Layer 4 of a small transformer language model trained on English Wikipedia (12 layers, counted from 0, width 128).
A neuron adds its activation times its output weights to the MLP's output. To switch it off is to set its activation to zero at one token and run the rest of the model.

Output weights of the MLP neurons that the questions are about. A number n stands for (n - 128) times 0.0037.
n8: 131, 120, 86, 118, 109, 110, 110, 109, 148, 117, 152, 141, 194, 179, 160, 70, 133, 103, 182, 112, 162, 165, 144, 112, 174, 81, 169, 143, 183, 78, 114, 109, 114, 217, 123, 111, 96, 95, 99, 101, 55, 105, 139, 126, 154, 82, 172, 181, 195, 206, 100, 115, 117, 75, 140, 115, 63, 124, 17, 101, 116, 116, 87, 161, 117, 103, 52, 150, 117, 137, 124, 138, 162, 165, 125, 52, 141, 149, 84, 142, 152, 114, 106, 113, 177, 112, 209, 87, 123, 142, 100, 111, 122, 139, 138, 156, 155, 170, 169, 159, 131, 109, 146, 170, 177, 145, 98, 148, 133, 159, 99, 181, 134, 96, 52, 89, 126, 129, 220, 162, 114, 127, 71, 98, 165, 130, 153, 123
n82: 186, 160, 142, 68, 110, 133, 97, 165, 160, 121, 145, 120, 87, 104, 93, 123, 121, 146, 137, 169, 143, 136, 157, 138, 82, 144, 133, 114, 126, 121, 80, 102, 163, 126, 190, 98, 171, 146, 97, 111, 168, 144, 73, 100, 123, 137, 80, 156, 69, 149, 97, 121, 113, 142, 80, 155, 147, 151, 152, 102, 182, 192, 146, 107, 110, 147, 107, 150, 65, 107, 105, 101, 147, 115, 141, 96, 167, 148, 107, 150, 186, 130, 131, 120, 134, 99, 86, 129, 118, 100, 131, 109, 145, 100, 90, 142, 155, 114, 146, 149, 119, 136, 129, 108, 137, 174, 151, 78, 120, 122, 135, 130, 132, 188, 130, 135, 160, 152, 102, 98, 171, 48, 119, 171, 86, 110, 122, 140
n246: 153, 133, 86, 128, 120, 80, 170, 173, 125, 162, 100, 139, 183, 107, 181, 95, 145, 98, 142, 153, 82, 127, 133, 82, 118, 121, 100, 93, 143, 106, 188, 125, 150, 130, 186, 129, 138, 99, 147, 81, 141, 113, 182, 174, 98, 167, 121, 156, 9, 134, 126, 130, 183, 143, 56, 159, 172, 170, 129, 141, 123, 93, 137, 177, 117, 139, 41, 136, 73, 140, 176, 174, 44, 149, 74, 80, 98, 139, 102, 104, 114, 98, 147, 104, 198, 125, 105, 75, 144, 184, 64, 151, 79, 174, 162, 159, 136, 136, 129, 128, 157, 157, 76, 142, 187, 214, 71, 100, 107, 67, 119, 58, 145, 178, 68, 169, 174, 136, 84, 54, 143, 97, 145, 172, 120, 136, 148, 141
n260: 128, 134, 166, 109, 141, 103, 109, 181, 138, 172, 155, 117, 162, 167, 139, 155, 162, 119, 84, 103, 117, 142, 165, 69, 176, 125, 139, 180, 165, 144, 89, 156, 164, 126, 143, 133, 142, 146, 133, 128, 151, 122, 131, 134, 104, 86, 61, 127, 135, 69, 170, 156, 173, 112, 131, 103, 99, 102, 115, 107, 132, 181, 157, 147, 115, 141, 145, 161, 108, 179, 99, 71, 163, 149, 167, 133, 118, 111, 33, 52, 176, 142, 231, 166, 160, 113, 122, 136, 58, 61, 135, 113, 122, 72, 136, 95, 116, 142, 144, 135, 79, 93, 87, 126, 166, 153, 131, 86, 129, 176, 97, 51, 250, 117, 72, 87, 141, 94, 135, 133, 69, 147, 168, 156, 121, 120, 63, 132
n343: 77, 120, 131, 123, 152, 148, 148, 128, 126, 165, 126, 130, 109, 154, 124, 144, 118, 148, 158, 99, 101, 164, 177, 122, 108, 127, 82, 163, 124, 144, 104, 124, 122, 76, 147, 71, 137, 147, 137, 117, 91, 127, 98, 115, 88, 110, 115, 159, 133, 99, 138, 126, 142, 117, 128, 138, 154, 162, 117, 158, 118, 102, 110, 108, 141, 123, 137, 108, 168, 91, 124, 114, 132, 146, 128, 191, 124, 193, 144, 101, 113, 113, 168, 181, 121, 130, 113, 163, 143, 117, 100, 139, 129, 151, 126, 148, 106, 109, 101, 103, 127, 132, 143, 162, 91, 99, 143, 109, 49, 101, 126, 186, 81, 117, 164, 131, 119, 101, 128, 151, 119, 143, 141, 170, 113, 138, 150, 154
n372: 158, 144, 129, 184, 114, 60, 130, 157, 137, 91, 204, 130, 137, 113, 113, 126, 101, 187, 177, 100, 106, 63, 69, 188, 152, 198, 124, 120, 133, 86, 187, 115, 175, 137, 63, 80, 204, 15, 112, 101, 123, 124, 190, 127, 157, 94, 122, 134, 82, 107, 133, 106, 126, 117, 163, 161, 58, 177, 87, 111, 154, 64, 183, 92, 153, 92, 117, 126, 124, 148, 148, 142, 118, 67, 88, 112, 219, 113, 119, 127, 135, 137, 154, 74, 154, 144, 153, 170, 157, 163, 121, 65, 132, 107, 143, 148, 87, 154, 127, 146, 104, 109, 114, 132, 87, 164, 111, 140, 140, 52, 194, 106, 128, 140, 148, 114, 118, 180, 150, 115, 96, 127, 161, 140, 119, 206, 48, 168
n454: 186, 132, 84, 96, 155, 156, 113, 126, 181, 137, 69, 134, 129, 111, 142, 184, 137, 121, 124, 166, 98, 137, 120, 168, 185, 113, 162, 101, 151, 168, 173, 137, 127, 98, 199, 66, 142, 128, 88, 136, 195, 70, 164, 89, 123, 107, 190, 112, 111, 156, 166, 58, 140, 133, 142, 51, 89, 137, 77, 119, 183, 158, 158, 163, 109, 108, 153, 110, 126, 150, 118, 122, 165, 140, 142, 163, 148, 98, 101, 131, 120, 91, 113, 30, 165, 154, 29, 135, 42, 144, 57, 109, 164, 150, 111, 105, 93, 141, 159, 128, 105, 140, 154, 117, 149, 98, 143, 107, 163, 53, 145, 118, 117, 18, 90, 123, 87, 176, 156, 111, 82, 187, 198, 179, 139, 136, 100, 116
n488: 107, 133, 157, 171, 92, 157, 125, 169, 182, 157, 126, 149, 147, 139, 153, 119, 121, 185, 80, 113, 75, 155, 179, 124, 111, 91, 109, 145, 164, 138, 145, 73, 134, 95, 120, 96, 153, 156, 108, 136, 104, 142, 150, 84, 120, 101, 104, 121, 132, 118, 102, 130, 161, 197, 104, 78, 93, 158, 138, 181, 122, 126, 184, 153, 79, 118, 134, 100, 179, 169, 141, 71, 110, 105, 136, 126, 131, 113, 108, 190, 159, 176, 120, 103, 147, 159, 130, 121, 152, 118, 88, 63, 159, 99, 117, 111, 136, 96, 146, 163, 123, 122, 97, 162, 165, 140, 176, 133, 149, 120, 105, 41, 151, 124, 146, 126, 67, 169, 123, 74, 149, 76, 97, 101, 126, 109, 156, 86

Each question names a token from some text and the token that comes next. It shows the activations a of the neurons there, in the order above. A number n stands for (n - 128) times 0.025.

Then comes g, the gradient of the next token's log-probability with respect to the MLP's output, scaled to length 1. A neuron's effect is roughly proportional to its activation times (output weights . g). A number n stands for (n - 128) times 0.0029.

" .", then "24"
a: 159, 170, 176, 189, 155, 190, 140, 130
g: 128, 122, 121, 188, 121, 116, 111, 123, 83, 124, 69, 187, 153, 148, 148, 142, 136, 99, 140, 67, 146, 98, 142, 104, 130, 111, 195, 164, 172, 145, 171, 135, 186, 134, 101, 134, 131, 78, 148, 148, 104, 97, 113, 170, 124, 112, 63, 120, 109, 129, 110, 131, 167, 122, 171, 136, 127, 136, 95, 116, 140, 139, 162, 133, 156, 99, 121, 166, 79, 153, 194, 103, 155, 113, 60, 204, 117, 139, 162, 29, 146, 151, 101, 144, 102, 134, 98, 103, 95, 146, 127, 91, 149, 128, 164, 126, 152, 127, 82, 128, 99, 125, 112, 159, 158, 142, 150, 139, 144, 139, 120, 112, 149, 132, 131, 133, 131, 114, 125, 96, 69, 151, 68, 171, 120, 66, 121, 143
Which neuron, switched off, lowers the next token's probability most? n260

" were", then " res"
a: 149, 155, 162, 147, 173, 151, 146, 133
g: 152, 97, 131, 98, 111, 127, 133, 155, 96, 126, 96, 78, 137, 192, 133, 101, 94, 132, 171, 86, 97, 132, 135, 93, 112, 124, 173, 192, 146, 93, 139, 88, 144, 148, 122, 107, 74, 120, 155, 116, 92, 94, 184, 143, 105, 137, 81, 114, 148, 134, 137, 97, 102, 77, 147, 143, 107, 128, 167, 124, 99, 134, 192, 102, 116, 74, 160, 142, 174, 142, 116, 149, 125, 127, 117, 150, 113, 92, 96, 151, 90, 53, 112, 149, 170, 122, 124, 141, 121, 170, 103, 167, 147, 126, 162, 134, 141, 127, 158, 119, 139, 185, 66, 79, 149, 131, 142, 174, 192, 98, 117, 162, 111, 71, 127, 163, 126, 195, 153, 164, 142, 106, 112, 121, 162, 171, 104, 99
Which neuron, switched off, lowers the next token's probability most? n8

" with", then " 33"
a: 173, 156, 151, 174, 175, 145, 124, 143
g: 140, 131, 153, 108, 60, 111, 182, 100, 107, 105, 128, 187, 157, 129, 121, 126, 187, 150, 158, 80, 159, 127, 134, 116, 150, 140, 155, 76, 135, 148, 152, 121, 149, 130, 154, 155, 110, 69, 142, 132, 69, 124, 91, 149, 135, 74, 129, 110, 106, 154, 104, 102, 96, 135, 115, 160, 133, 145, 108, 117, 140, 83, 142, 120, 173, 94, 108, 129, 121, 99, 191, 129, 103, 136, 137, 171, 121, 140, 128, 90, 94, 156, 156, 53, 130, 127, 130, 140, 101, 119, 117, 141, 158, 92, 103, 71, 105, 180, 149, 176, 88, 194, 164, 102, 164, 96, 177, 132, 148, 125, 87, 116, 163, 120, 132, 146, 86, 129, 118, 85, 70, 136, 130, 152, 118, 127, 193, 200
Which neuron, switched off, lowers the next token's probability most? n8

" vs", then " X"
a: 171, 126, 194, 188, 179, 210, 133, 135
g: 101, 180, 143, 134, 122, 129, 147, 137, 131, 118, 142, 128, 121, 117, 122, 130, 157, 148, 128, 131, 92, 68, 113, 65, 98, 134, 148, 143, 147, 133, 133, 148, 112, 77, 106, 118, 148, 79, 109, 131, 162, 149, 101, 88, 138, 180, 109, 140, 184, 107, 98, 167, 92, 115, 162, 114, 64, 92, 179, 154, 148, 168, 143, 122, 124, 202, 141, 182, 112, 102, 100, 123, 96, 143, 160, 148, 132, 139, 112, 84, 181, 119, 107, 151, 105, 182, 168, 71, 126, 132, 179, 154, 118, 109, 101, 129, 201, 153, 104, 173, 145, 53, 154, 132, 97, 90, 131, 136, 106, 177, 120, 114, 147, 75, 92, 117, 146, 142, 87, 144, 122, 168, 90, 108, 142, 64, 134, 148
Which neuron, switched off, lowers the next token's probability most? n260

" seven", then " home"
a: 145, 163, 170, 186, 148, 148, 128, 129
g: 161, 167, 78, 129, 126, 134, 89, 140, 110, 134, 119, 169, 122, 141, 133, 205, 96, 113, 116, 127, 122, 94, 141, 80, 113, 156, 97, 148, 128, 107, 161, 93, 128, 87, 88, 118, 135, 134, 161, 123, 164, 179, 86, 124, 135, 208, 162, 104, 91, 123, 147, 155, 112, 172, 114, 115, 115, 163, 100, 199, 116, 153, 102, 148, 119, 131, 129, 122, 193, 147, 103, 95, 164, 84, 135, 139, 112, 111, 153, 94, 134, 89, 114, 172, 101, 154, 124, 83, 179, 161, 155, 101, 135, 210, 135, 130, 147, 76, 106, 83, 117, 116, 112, 70, 131, 153, 126, 133, 90, 108, 157, 92, 160, 152, 93, 127, 77, 114, 190, 92, 107, 170, 162, 135, 100, 144, 119, 106
Which neuron, switched off, lowers the next token's probability most? n246

"ates", then "="
a: 153, 142, 170, 160, 193, 175, 204, 121
g: 179, 144, 165, 140, 104, 173, 138, 141, 159, 148, 92, 137, 135, 157, 165, 132, 110, 143, 156, 163, 173, 113, 42, 91, 118, 138, 122, 66, 108, 123, 118, 129, 121, 132, 174, 144, 151, 123, 105, 106, 191, 124, 164, 152, 174, 136, 173, 171, 109, 133, 118, 141, 63, 136, 122, 116, 112, 123, 124, 136, 131, 90, 84, 157, 101, 118, 176, 153, 174, 146, 130, 156, 119, 94, 96, 99, 114, 110, 140, 104, 102, 139, 134, 143, 173, 103, 109, 48, 135, 120, 108, 103, 109, 96, 137, 44, 111, 150, 123, 95, 132, 145, 94, 133, 123, 91, 84, 107, 142, 106, 134, 112, 95, 129, 133, 162, 176, 117, 166, 68, 158, 116, 97, 136, 134, 138, 231, 158
Which neuron, switched off, raises the next token's probability most? n343

" .", then "31"
a: 153, 181, 176, 186, 161, 193, 142, 130
g: 122, 167, 122, 189, 97, 134, 72, 178, 99, 134, 98, 195, 151, 171, 146, 167, 134, 173, 180, 80, 127, 117, 124, 80, 93, 91, 123, 133, 130, 152, 139, 122, 151, 135, 133, 137, 109, 119, 167, 170, 81, 102, 152, 134, 102, 121, 136, 117, 128, 101, 85, 95, 155, 121, 141, 160, 113, 122, 80, 153, 126, 92, 156, 130, 177, 108, 102, 174, 125, 162, 159, 121, 132, 91, 97, 179, 131, 188, 159, 69, 111, 144, 101, 74, 129, 116, 92, 72, 104, 151, 117, 64, 168, 146, 138, 140, 158, 131, 59, 138, 81, 125, 88, 128, 132, 179, 121, 134, 153, 160, 116, 149, 130, 143, 127, 130, 111, 157, 150, 119, 85, 158, 98, 172, 148, 68, 135, 97
Which two neurons, each switched off alone, lower its probability most, in order? n372, n246

" Sweden", then " addition"
a: 145, 142, 190, 157, 154, 172, 142, 135
g: 128, 160, 107, 134, 180, 103, 104, 135, 122, 143, 100, 114, 87, 126, 134, 126, 158, 129, 123, 165, 146, 120, 162, 105, 88, 149, 148, 177, 162, 161, 119, 139, 87, 103, 108, 117, 123, 139, 99, 94, 78, 141, 137, 128, 127, 117, 117, 100, 83, 111, 137, 116, 83, 97, 131, 161, 165, 171, 197, 159, 164, 156, 67, 110, 121, 110, 103, 122, 121, 104, 117, 188, 107, 111, 122, 204, 141, 66, 102, 96, 109, 71, 127, 247, 114, 185, 172, 135, 132, 107, 103, 132, 158, 112, 128, 141, 147, 146, 120, 141, 131, 140, 102, 135, 145, 123, 117, 142, 137, 126, 174, 141, 67, 98, 99, 204, 105, 131, 149, 107, 131, 123, 81, 180, 142, 84, 102, 129
Which two neurons, each switched off alone, lower its probability most, in order? n343, n246

" (", then "ab"
a: 144, 148, 214, 171, 176, 151, 133, 138
g: 133, 109, 110, 106, 205, 103, 123, 108, 125, 107, 86, 141, 135, 162, 95, 133, 157, 159, 97, 119, 152, 150, 118, 171, 168, 122, 160, 135, 137, 178, 140, 103, 131, 133, 119, 181, 129, 149, 68, 121, 133, 119, 205, 124, 105, 169, 113, 120, 106, 172, 153, 109, 178, 159, 63, 180, 148, 149, 171, 109, 119, 100, 65, 106, 145, 128, 113, 116, 88, 81, 146, 137, 142, 94, 77, 122, 182, 95, 125, 143, 108, 116, 118, 213, 93, 120, 90, 150, 154, 180, 112, 142, 132, 134, 173, 168, 90, 114, 142, 76, 100, 151, 101, 106, 127, 173, 74, 96, 134, 77, 122, 118, 120, 92, 125, 159, 124, 116, 138, 119, 156, 77, 135, 90, 110, 158, 143, 135
Which neuron, switched off, raises the next token's probability most? n260